Layer 6 of a small transformer language model trained on English Wikipedia (15 layers, counted from 0, width 96). Numbers have three digits each and are written without spaces.
A neuron's activation on a vector x is SiLU(gate . x) times (in . x), where the dot is the dot product.

Input weights of the MLP neurons that the questions are about. A number n stands for (n - 500) times 0.002.
n6 gate: 523695346440257745337292557804515453557436471718382658515522344643428553594587445687379557511453705366667507750399473402371287428436573716434477408462436433541366585538317486673471548320773446515514252720594617474470287422541492485406470435493504481270477511504656573357579564225392468556
n8 gate: 353605385429639479339635462578547489500666546545541420479403476305619203391476664503510493360363628207470524590381327564338590640432457714570653548456378514449469453507435347624378470520280549364624454513486619587417474291439594679601349434524380698507514660464493480666592544763493622591
n15 gate: 336522464639587444214576705363399313549500446530622500556583335392548726552262558398611517624507354384355558521542490745404465729588639482490598440640337483526570628537536509330551392647430500506425453516598277552522462496613426451393428472532751368523533363455563611392676569577438488506
n21 gate: 550452523490709497536606327388562695550526503420423658510474397424542414517526490487644443619476258285422552358274617469517632599388669568551526513480503354523581669584487446507583712671423310555383456363632625366536778579507510565621619510722400299604653368497547497542507559378448652611
n26 gate: 600460626451641628496467454508481409223523403539504448259609686396544469504592628511422278489500170330602466653671540528558392745615389425708611655481626266706508481410616159404533377519504357571331539564707578458646379441390465534452289434443635504481585608633585537702843649405581428329
n27 gate: 497539703456514452574484376649615207251534540280445590410437558619543626490605376503672600561416631419540699829348687634459490412493411653414605469493351686517638390507486428624543563450497497513248444463503457500480529593436577544627538493702551621597678470600503310603646381430723449655
n29 gate: 539547577367453382552356578293542672539535613475272624389448461489552482542676528435353450327555182608434364641781412482372548271528592583514486568482430641648446448612579432647578404455345852600602700479433483420472510527385439434642372633392724431367557280489500469459581479337534692563
n32 gate: 432392542449658667525388588394570540552449428520666541520525617481514461545432620534534382516457532392738586541266470611636472490593556548713587572677439703445513516336510358621438541538774395327503566408319403306626241447573342446497510444519672291650571509405366516465429539341524509570
n40 gate: 268455331422412855316350362557522631496418577223649454350285387496401489695388596535423376594545632514550475473288609421624475363626514625416389336626475363575441659213526434474552570409588396662549622504666391568292500638550426518597424687529544337511634672679515448630439522374367581493
n41 gate: 485489675459699333335323606385274302492544722542425485500452315571595362399526445696630530638377500718408422716615640597428307537552207609616656334552373539634489500530462475414684303660606539453522473437463529330613629643736324681468219471430568599238523522532406468471723519423504451515
n57 gate: 384409497433528559523559270361476489507547377434442573541363466507403398589575487510305376486388358557607520568669546465576583616588497656741449404544520507334265540538397601620421663620417706304696496604548632530713331660681444385536674792396332500555514361432552431527493575286683474460
n64 gate: 438418517622686441443457497490374518379388366420531617510440431431540644558493338487770364390309622486345377507421375318666590531400527854483384545637291446544462473542587595261391627292513503483375539384607533547712667354392472507645397569646372409517479584525566493359589716475685452568
n67 gate: 544606553572551733529371567394457362594593578578490353673679443520472520523460543416167419517493414362589460507563718420456468587537523516451563439769460518274537595476497443715500650474226551516494291388503380579601430238516241553490644458658456520354550448412490468415530670445500581285
n69 gate: 518355273444389621538381347664503427440402503760379521707607450489582504430507469619302646507587472528465531544566412621691322584405497447551598778465346467608364610396539453409381709397603500414358753535637517521507510638285550242392461382615429400732549575600532534308539736399407642566
n77 gate: 307406537450583387361493415688470325649577608534531500517609180480333615460409427507627527449632353440527500613500391279446546335493631481379631333453611404456668586307503532588474520428283755487633594730554789547417481452507314480451602468410619450524561569408657334533631466510382487594
n80 gate: 605426581450428668527523619527487468497510388510337490466566398595589591591510430562431565449378757653457604404695595514578556476230493370529346695604409454587716609514469364553607523401543374586542618353372608543480732618643562510477449740683432341349449678201538471470503409209593506530
n86 gate: 513478353215470650434295396554344620307586509292604321555500429477534426577484598550662493352523497433598545564602497350545394295481525560466679487641577578583510591418416608657463390475343485437519444665587384284336537440677654379377442447405481424621555707446490584409356439454507376475
n99 gate: 431467254575652446422297400734481532489410637762419333693433715355600397504428433437703639462535274654421323408549362536554530352652452653696542565527470172485604623659538500492559522545496485648588308639500474598463398396504426440617290559605439466195840589432308647723420451594371479538
n104 gate: 613513503503640461545728316542730314634427514709493411304579351395533528623486675514439589468536538379655424419483507660419425588535429553616601543476465530416354245715535440573398404404524571418561522438774667680428523607479486403443461493555596438500701380811511578558448766500548806674
n114 gate: 647590535655336602609419507649614702615334348687366381655463423619438287416590572561618655524547352180657448643583359739616595462510456706581587662531563383361394582415387423301426548374364417561463357466451354431558344568445525414510626440679514548553594436632461644503517643489585490707
n117 gate: 342811479472591467528631439493535604432532320421514472442326615296643571290568465282645413329408532394335592515649615559669517447653645447372369529504514384535707643216496435400352646472699500618548595669575535760507326539352562489616550521606356511410615625417403383441301382394602493588
n120 gate: 586592303441565428476246579521363710557496310425464438414365575397365514582376670469435709351350591636573416396602213504618445217751579507617571418606670545398572646348360466293490448486306422631432460433415552559382585535580369440500603538546511591399621421250221486421532337485586583619
n135 gate: 772373449427549582687450337385577597523455465529503415526323624623463555458436554550434395406463487452506577544388577423474513506355575518387490360532458795577720266421451503456313494365487519645345477500510440455427580599440391535776432584468223402628549557391513528789423545573643394478
n141 gate: 423523431633436475333470420521534407479555601623430486732473391434434607614424388655547693486636527500439576522324414547402618348721624513480559496493386598372387541461437556637487537612537374757849315565403709524337437557333383229570521627709605347331646530463591490490455275532343568486
n145 gate: 539478526592523435475270588564589453510382481480400415405381383584327641458388377397413334343344471494532535534593770600639500478680516473634538380804596446382428607346445494530546453585497491632525536354568547605390549426421546525506481481551270661392458725632526627581378725342510361382
n149 gate: 450524436380533504504542518511439641547454692315507584504525627679485482665636637590635340557507408762556401391528485519522409554572389534392372456529411749343577384346326627392517748255356466685483633486586399252633483445493394543552259628507496437431630497368453562206814360261508490443
n163 gate: 546245507489533399556448443408507275268630428622346427770531518635552653323589444280565590607657293591538591571609382607439324475738651244390595238599560552599608528435672554559445517455632517531476507461617462665455463337633228532497582616514611531529318324564522339452567653515511470419
n167 gate: 257378640507692548371474398570410417446623314402466464585408578587450557597600539474435449617331510517658623437550402221574366544440448453461540622336500472470490543442754327566432402516618474641429842434386520431631458617460747384577524500414547398742412549578280487497420631279475626440
n170 gate: 564237440391522337486669604369401544468525341551342413529570471621327361575610608749555373664614486314178366635429393404611389493550562386344613244464525324326688500598669459737469635604399698451479511398496642616458469609423467772657622569546417518554561451417410397424447525500440520514
n183 gate: 358408500551549620551493242537493438619599615590392529571554481771418370430330424611575432326462507354467474496518562361620662463311392757590581384397581262297425384330036543577393579482428653576642538364519493427565702464566728511493589600573287351429370666520526500507489519237277507603
n6 in: 483458417573414466460318480303423410571640461497446762493789463473440268440587658617484347248673470566685593680630469531517500701527438525503587527410446401560660474415415561493374480556687506493667434616500559318359410617397370460510436410411628526520487526638697516376276430603681349424
n8 in: 478548609444257681645655478463354565616410482548478619525353620409467418594425445567603503509529367454315450661304493607664284400503455430521559589472634576291726445618665449617548634442552608497497632485412460488525500527472420528512560443395453543595415466365440548225257331429550476394
n15 in: 540583490708609402513526507347493559594609640429534552493572466410676734784350618555451449610503355652510629560434417476419552480647574569562527629543383394277412316520581618646526360536696577507314613530550711569376197547675404464503497529718520372609530399627365613643467533486447494589
n21 in: 377557385282643425552497398486430235402410490528447421450408401489648521350364339493429472188331649479417573559646544395436313661745470444636584383657580504465454335625592520274301616404469366404608442611328388441473520424365514531648542379286648452472820548592504463555462353450363497479
n26 in: 576528421383526577348639547379554358431568517264500612474219173280546694507532719291472274633704344461373482462596541545562483410374709372231557624507629405614463567632616301676490626349468376612421404560450577479623545665408426603424536507454620281482514479386565552423364475515420345550
n27 in: 427388311463519545615341602610626648357509291561328401401500353544613551497759534669393336351311625413565547649585497510612355532513494530638421609522497616610555267284529497572470555562432439488600402369509497394506421555344468509309576588631395472516548451647439509648582288542557485469
n29 in: 664546456503340655678431558324476578555699679359435603424423534234568418534490473368523517357584510396567470582375542656469497503405569522381432593517554712439524410608417793528329387836543520586654430618626381584540529768591573453693586638608342530645353483536559516490351514461619599605
n32 in: 344376611517573421415661546474460491535418332401677520497663526494521471652365461558522550328524565469650571551429578408497520609489450349625546686620589307523360384509462467694636687441604338483478459412408492432511492547545330560533566591443436322421566475636663550486477606553564387602
n40 in: 422510493127559483364366439701631458480627421585442543497516480659432655584507440546392367615542543413387774433352584314599654581530627639379332435450601433497452546283388548588389694467540387507455372690483487400649255541646310580370419526500357553555371579635623389470500625472553547463
n41 in: 414461436466622469580510510588601532411578354397679553559683596507389405544452560338546476418486564376607419554598747461490599531558348650546666548704300489625566654556404419468385556477453477699474346385592490490397464422564699561572722592735627249728483749640617451367358480671532305517
n57 in: 554491608528555410575386545449402636574506360519629357380397542417466366510366347506497322742618374481478260483468675483474739490611617637593671600554490591541238337630648552596534658562447558677577536563529720465285463524403441434671593571487416403429513637355542426500525545441497506446
n64 in: 582387560428624518375559552485617625643431447549558470552435659558427657385316559535617543479357461607342437379569487365457456681594374585488587549753295503617319542543433532620532479400376372479433516404358544575518448447700599422735445579652613557515391580404570465400340585624436480479
n67 in: 412364446494624592565412402491479541364596644411530470715512439500229542485322565503383436473472476530414593475497625381451324476373564605702443583410394471416518627500405448465713485745609329739573447494382406312488514721411515446480506497449546625433445553583375383521602452491391415533
n69 in: 615374539605373551490483478404733651425574729644478330413503550418538382379450636535431294443518567289595715683518315437475528461464469830483383550827763380348413451384608347644510500458403623361524544380439507493479398325475482588620443459623335514493496795526428414396621407591447497327
n77 in: 680425429490606431685613595464439480794484576460267557464624516438617614451539621626333523536651597311618500387591277541389522500344613585636487625422575633532368548550487572574425338465484431554663490284536551381564562614564547542519640506690621391454484367332474575322296454714497518390
n80 in: 470514482642578357523548441503623527273407652682568362530463649359447453600471644449625458441336581480642488630535598583373489385441363506480424470506503534386374246530565416515474457477414590534435585497423403285500390439404593381460397395454399309428636537519301543554389377518637478628
n86 in: 483536551376399741463530390416351630264507490679301467624380503698378490401592490457467459303381624487617406450426394518318401323643437290464618703500517507422555610313455562415510420274600454454448608645653460675550591474530427658402558480661500440303411659719435726457436592476453407392
n99 in: 497429753579616486510396584493560628487407441497250523449513372406595490450323454510451320527510725751566464598513434437426477523340523600568510514473727447307622559493524570597674493516539340526770356550513666566490337347678493457458627584342338592483648278363574281370633527510362522530
n104 in: 570592662678524400469424335555532367526757418588456483346568500398598564322483772339523556346602506604532462629457588603447358549494672437486491627488616426570518497660553464406537472389639522395514611367634523560366467389391566561341576576575559466343532548608476508480546497587438454630
n114 in: 466704585607431530379565477459411732481304663598361409697620304347630515519504694280518795496654655511599389289481597403519554533228540510652430477415344355782701251618466539589676453584369650464310600518597478452405265638500622456453425428349417379606709442469530306467611478439469507504
n117 in: 644654432470507656513566703639486249397612487728466463524500793394450459643432530450652801558254578402722409651503539507696387452381361538599551497531377629449517477472269418301447390590463343300536525669688434497580432500446357463480363382453483443628603656529403523553405449409576522459
n120 in: 600408503475559578481494371414535513445557453413535459331678529554470318474376531385519416410599383607720551577643659314593656551513305428500643500471519530497393582373636460447515544360522537525291622342337388475635540448443435639531336457219635406481558559513565596466643379244605683687
n135 in: 651484611506527463693494394458474558513607401596424535533644411152507664559529484548484616418594516584619581579409395486394376595637532537522096788474689514546430535744665632534431513436593557363475608565631739568452481418471473581481631418384411506404635385459470462443640379470503411484
n141 in: 506460357459500361371333561573579487417465453565632612578463455471308510484497509463463503430523456494422535688570517659590516503264614590460655603634580406611435628572555582268328599313435641360650530273615491576463658333541611658552657583402394409681577267419600463438564490431712437598
n145 in: 516434426211656475687458519531649377422494415484333597386506494425358619712397671458500367378474463574353543438531545464585354637534476509518416525491460369556712387675532434490497439558674536524629513500525415497430426745362541500524538638432447408522813625737623521321543478506576541497
n149 in: 544510551316545614423681425412679391793433513531486364548261521531622541480503523681441307571458315460386375618449468560366440693364530570516568435388270400669445567230641571359362732672586484384435399507633487399503532712379378497474275474534452480548374460443600339334507473462385567463
n163 in: 413516606572473399431710574530623576574315620524490412355493389490465567463633323600419466257414401375451507430493521808429500350460468469367347406533590721477493543585429612403416347676474567419327689497660529704627551558306565737471373465457423415426557315451692516308493537390585525668
n167 in: 419392558414523399557635562603522467263503443536581415471544451342660561506220484472434395384397423561548481436474373628461591461535494536657645500529690728436684639507552451537612651667573556434413543497542324487589506454637298599466448338500357370389720513228631397613641484709394427583
n170 in: 520722573311507480295409317650413239557493399432615533486474564611525557550289592480513439446355334374401557574550395486649614302436461531490677744748319366540473434493469394290364336539539452693487421450433575540424378324579527556394537303533588616432315441383473555611610332462518576457
n183 in: 478500317463376367656458525410553571315497473383387473481473724494391394516494690600503633466731506515402605395488455289682400478481512518570692566469525497528490650510342476575641594430503503503695397364616351731509357609531771423566563566441679436348619500461450464339571497561388447454

Each question shows a token from some text and the vector x that enters the MLP there. A number n stands for (n - 500) times 0.0055.

"e": 513453560509446555619712505411451297618461504364532573451426467741526487421523514492501596544429332669357397411434432410631493322398566463520611535622537385564527405298570403410431664529364564378503470412443354436561427348550571464407746577509480760513352357460691512408270396541477244516
Which neuron lights up most? n170

" with": 526552596384500485250625587494605485365470680381474447368616450474483410461398586484253474497451326581385490355453294416455514421402503411730338487370478616461641532461604551351541482426588500367382352428435521553231525365790581417552338466355465597571418545670513389426471390456486262463
Which neuron lights up most? n57

" h": 437677423499504463337505364450562440635444579359463383388480575579496529536475391547407545501332442679387542341547355597507426381458612583386490536395390571453470542486789762294510418611493602240414445512489313424668500346644568417397781494522443411641446424602526395564535604466476642487
Which neuron fires most, and how strongly? n15, at about 2.1

"o": 477605705577463562525628498486515514398627562433527760311396459524482556583471627412274470400531493600344443370571284292693491338388543502255479555447470401599532328322465464428503479572538612507614346490381487605479383309614466654411707575379383428509478468502498509564287508533322424476
Which neuron fires most, and how strongly? n183, at about 1.2

"ed": 663639501455497489346699493487511418470490356510546445557509397405522368456416560373345423512622315357573503307236274468519524436446521505402515543519650628510531353484491710359603521451345450320526510381360457747360485330466598433318453373510514705583577605510696434435463494546445443452
Which two neurons fire most, strongest first? n8, n104

" w": 537611430445580509523727410305480467496593562526501342349591756484432501590455465608393504568650393566481506360553515656528636358453464648554255397368460530558498322413724529269567464493499499293572397482219642450492575422545608404631700548604518470584544598641631443424551634599510472511
Which neuron lights up most? n57

" le": 406549449462590547486732448455498484507349540438366599356664552516445562536567534562436518611510568569336365334593587384430530476449411344440485599465554530603596476400748654261586686454381554324608276496392512238374603525527604359538742601512481428523448422551572517507468643380248375470
The three highest activations, in order: n21, n149, n117

"ad": 573548584574382509376656497498494345559515360532537736484461567485407385544439497320409692409430396725542423351623460366573312541443580192401379482522521563471547428538560485461548577509502644441490576523282559542602478297433652648292600522600505642412635601434547517541208539400656397402
Which neuron lights up most? n117

" P": 541604296556307535481852425491618465480427527469515583390595564356381597419443374433224516485343468527586520281524533478404502339491567637441611530486412589445478455476681508317505717524639548430578466382496454247676455435689535568424675396529543441552589344640452365468477482594461326502
Which neuron lights up most? n21

" bel": 342557359423623363399440481568617432457375413462509486463637535582546405520427433598560493498463450517425518316599559346423441473488732489468595409502530596686413398548591623343559410493429301306338269458273470382562563323556616415639791427602530555418384632517647481574492509635424397599
Which neuron fires most, and how strongly? n64, at about 2.6

" season": 611472462578541471346609434423543443493477299394326522321584511451455398552343443499344563496477387509538328370402390457656407443407352575478408519676413475437478367638634664495566416411662631300465391360201501661395489282611529329511671405544526571461424438432640567485581434493478616432
Which neuron fires most, and how strongly? n64, at about 1.9

"ion": 484507494608464454520712655417473375499458526447620502313590349522444400573417575420564568571582568713503485355471373531548431475403537408340479585607353549489420401432532457423676407604646504532569499597336417682527413245535499627428523417443496502381437382368792696481571491347409496484
Which neuron lights up most? n15

" Sp": 505475378527326414629715645503640398502542549420593556321646657297371553447594489701455274520547510570517574352540482458457527323543733586507562554549289542438456335449538380446555572538665527390581432438382580517488513335429586434431668490470716311456546521555728439543542515624450354500
Which neuron fires most, and how strongly? n32, at about 1.4

"r": 404585621433323529563494584459440352413658550371438378436505444724499484566269639630500472557486451581479552357617541533272454375398451420589424605460469557578420559492612406320550529526341379363525481460403582286657534393586363759362557480525315564452497780574511680626571542681456665422
Which neuron lights up most? n67

",": 564643591476546430497620598445638512412450497357427454408555494552455439473519514582563704528520345539441591350414444484555533464100529456569455556531626501506339391419575563479546622536551440565586265417467538443316517336501632474496481480403542376488415466600476452401584484616427505498
Which neuron lights up most? n183

"m": 635436567393478630558575528501561336547573596509483379528488468460345493390515536443601495574598482652395582384524695295303357308498559542699495456323622623501584519525543318351500528682518447389421381528391530260761482382855426465347628476533391530368631537585556667506610465467530639418
Which neuron lights up most? n67

"pl": 584544547600365341420579409516698365473517561268595305478561543575478478485347402617641323542659459545506627517497467576335304290626436564616634561524233613572621491476572456278521546554571572254470518493541565272555538362560714535402572656599526485528485579547649419535476534675511384478
Which neuron fires most, and how strongly? n41, at about 3.6

"ote": 473459534560355434495733482503614370589571653642425646396537420475349389443599585529337412416634517564457509464481470465516667418307465414337819735502482441502330636427526613373676650499620571360361554375473519482600521361602668325668540534413550528483344571512587453586251703532532390499
The three highest activations, in order: n183, n69, n27

" A": 542525379543295549477689373503339488629464466485339595303549611491365522372550522391424500509418557674457597277540513435429726541528434516495469471400344605405380372522617358398519485466448507370466484507413523321511456332676509560423642552264450278454433522703452434483530472602366515489
Which neuron fires most, and how strongly? n141, at about 0.37

" by": 536457602346429434357475636401519450429571795386448604347658465411484478520383530518420552531405313542384430350565343468519494506427502683609311554475430498582556499386703361331627353445662534300366470571428511513193490367665546536552385408358472624603475521564491435385631451572491319394
Which neuron lights up most? n15

"ury": 517537490495440482558564436501540330525303459285486555243500533522508487453515597406374553660571410796457437338527312518605469497433463364578499443587353505443391476476608471504533549548571493407522431450375447555459386259467719531357635362320431541483427478421608612436404568479390375531
Which neuron fires most, and how strongly? n29, at about 0.53

" for": 672495575469420427408517550454539547408468599470573482404604458489373485478248499378350584595473496518385390309521389489519522515547576566489385627471477576518518556490528367381587337424677402317465372563340480601144582278652556489661376532357510592568443498683627479390435464570419418478
Which neuron lights up most? n27

" the": 546366378504514485288455594496462509345357600502368496432613511458411570553496576467382403429586479607643505359528375318447451514313629688588500601415502654584359450314488537520447494449454547273449342570520404428382582304386598451590472567536356437744511433729577519417471435514493474404
Which neuron fires most, and how strongly? n69, at about 4.6

" of": 622540645530396415390501584367605457365246486436410424472474357403485552421550555425609408595579575580453616302520314499611451702384499496566419617557525494515548684503671431421435612528591520435418479434455528555358639331481605260495425398430453600571547442743572424297427470498464446632
Which neuron lights up most? n69

"ro": 605613636422469417489472696505615479614667503486294374366416627529389708602330712468501442493490589460308532434487546416525628396589406623448471688517429520400444411346640350264331271597408417444397491422580485496539601544395471486495786495503541438509495462495701411694264401562574529591
Which two neurons fire most, strongest first? n117, n145

" in": 537451640331444587454482514470613535475445671480414508268554364691351583473462600442479529569456425494446543274503451430568413445495577571533524567338591601437443505404566476323539487594660579327329336500324469567221631401510565357564412498406606480530444500701633473441388414616486351592
Which neuron fires most, and how strongly? n40, at about 0.56

" Fl": 571541526605384547547918368428634481356463517335583566426677549473370499546390326542533506461268356536581549282583458492401337378532527421435483574453462585593476499422585419326560481547414482378411376576500481225458535431450604639471786537687431537473374495538537461616583479625463316518
Which neuron fires most, and how strongly? n40, at about 0.49

"ain": 367476364522354367645619521538628372592541447517533404283469491484461532441397664500712634323643590636530382321498592439557505546621229307548409438498443608666550451276445518453453573583443554474386428398473386493349505333442499503436500412498417465569391707491506566497352360493399373518
The three highest activations, in order: n117, n120, n183

".": 578680534621516441324588562445616389442426428421519419384554678501415444503547347632480480446447410445431244338472354529601328492401558609523486484540622671487413471451533517429726690554387491523565155600491428705529531366591592345584317464416615483549438407565493502565568382486388308496
Which neuron lights up most? n99

" f": 548619278504505446649752471491625429485441464511542584509520679578547468508393324611259599508369531630550523443526535578466650438533626584379506564611397662476534502477661552304737355670443421227515341428272504392501544311656581364525530540484468541609491509655559466417705565447320527601
The three highest activations, in order: n26, n6, n86

"ar": 519590466514385506586654461472456367539426466415472660453262531627544500742463505355302461520713461559464363403474575327726645406517641376543586633405461512421494558415570307386427400608532623414521527655497625285546546355333761539441682366461385281373615599505512536552519377606549350500
The three highest activations, in order: n26, n64, n183

" I": 496654370563263455523837487473319456644324330531438477279568572519406497395458484549457511568443560679394508318557550410521610505423549463492514415541567494461398469445482511364660332399595545508371348557471571457518608292582423674532664399279425492446389628589410439509569509563476442661
The three highest activations, in order: n120, n29, n27

"y": 531548255712297548465561520592659437584425542463400523471501403374390441464331573642296424535440480665407499330479618422523667524452528581513480563501486463456574339500564553387731567653499579383369359480514453237519559367743567572381590272426448403515473614459406601448272438401616575380
Which two neurons fire most, strongest first? n80, n67

"w": 483442499612403454661727486375422388372554487386445420351471571444402487580460422483401390483437323752583551388558446479624441360426673471560125341614453464452508387429645498303665674534495411276555574454260657496565470464436546452421587543520542641547548503463390395461409723523507646408
Which neuron fires most, and how strongly? n41, at about 0.74

" and": 573550534499460488288402665464543431504433374530609531406657550398538607571496538553372580560313380507590514368524397494639578415333553442527513526376651522544480576428496641404495569581599394526617268329442584652180565307366500493600589376430624533640398570603498371431514257613410571364
Which neuron lights up most? n141

" James": 553552442541469497600754525468466412465506391388597560384640548419330503478511670370438491528638320708442390278464345547680364541376465414657669517521518492593548589424534506504454571474626677469366258556415439398528559323516616408394550350401541544511493519379472518478523394649468372539
Which two neurons fire most, strongest first? n26, n120

" lead": 400446614338611416472873458314555482411409462361523529432719478477429395620340354345306627384454500574453393361387502521446495571505633461552427469390605635632484389555601605266506510640552611515533569459220482503466430345670565445476694511554501549632496579454473537410448487625413467497
Which two neurons fire most, strongest first? n167, n27

"inc": 436600521500491486441577483528463422619473393469553618404724523506430524608663519160415458465692478546394564532235508551686534275500496374707483591427392521589340195426514591488590510516458691495658420419483598494508465345298573535392581549687526687590322510514563489436203539679701316473
Which neuron lights up most? n167

"p": 580657327489460461477736700472627593460424520446560626366545451546361661494582330545328522562387445520532619472538513499499590407567720561464577471374545552615665414425725533221513720615566396502550440507420515374811370372629388604573586543535406414487688447627636447464486621498431328471
Which two neurons fire most, strongest first? n21, n149

" th": 460432350677556516449534594447693423634513501487549396509498628456543541627320534601444472479562354589491561357549523406609543537459635571474492362435537569524493331445694815347612506499651626358361361423401313415437631320470617314647569468643348357660465601545535328426611665570402347506
Which two neurons fire most, strongest first? n64, n15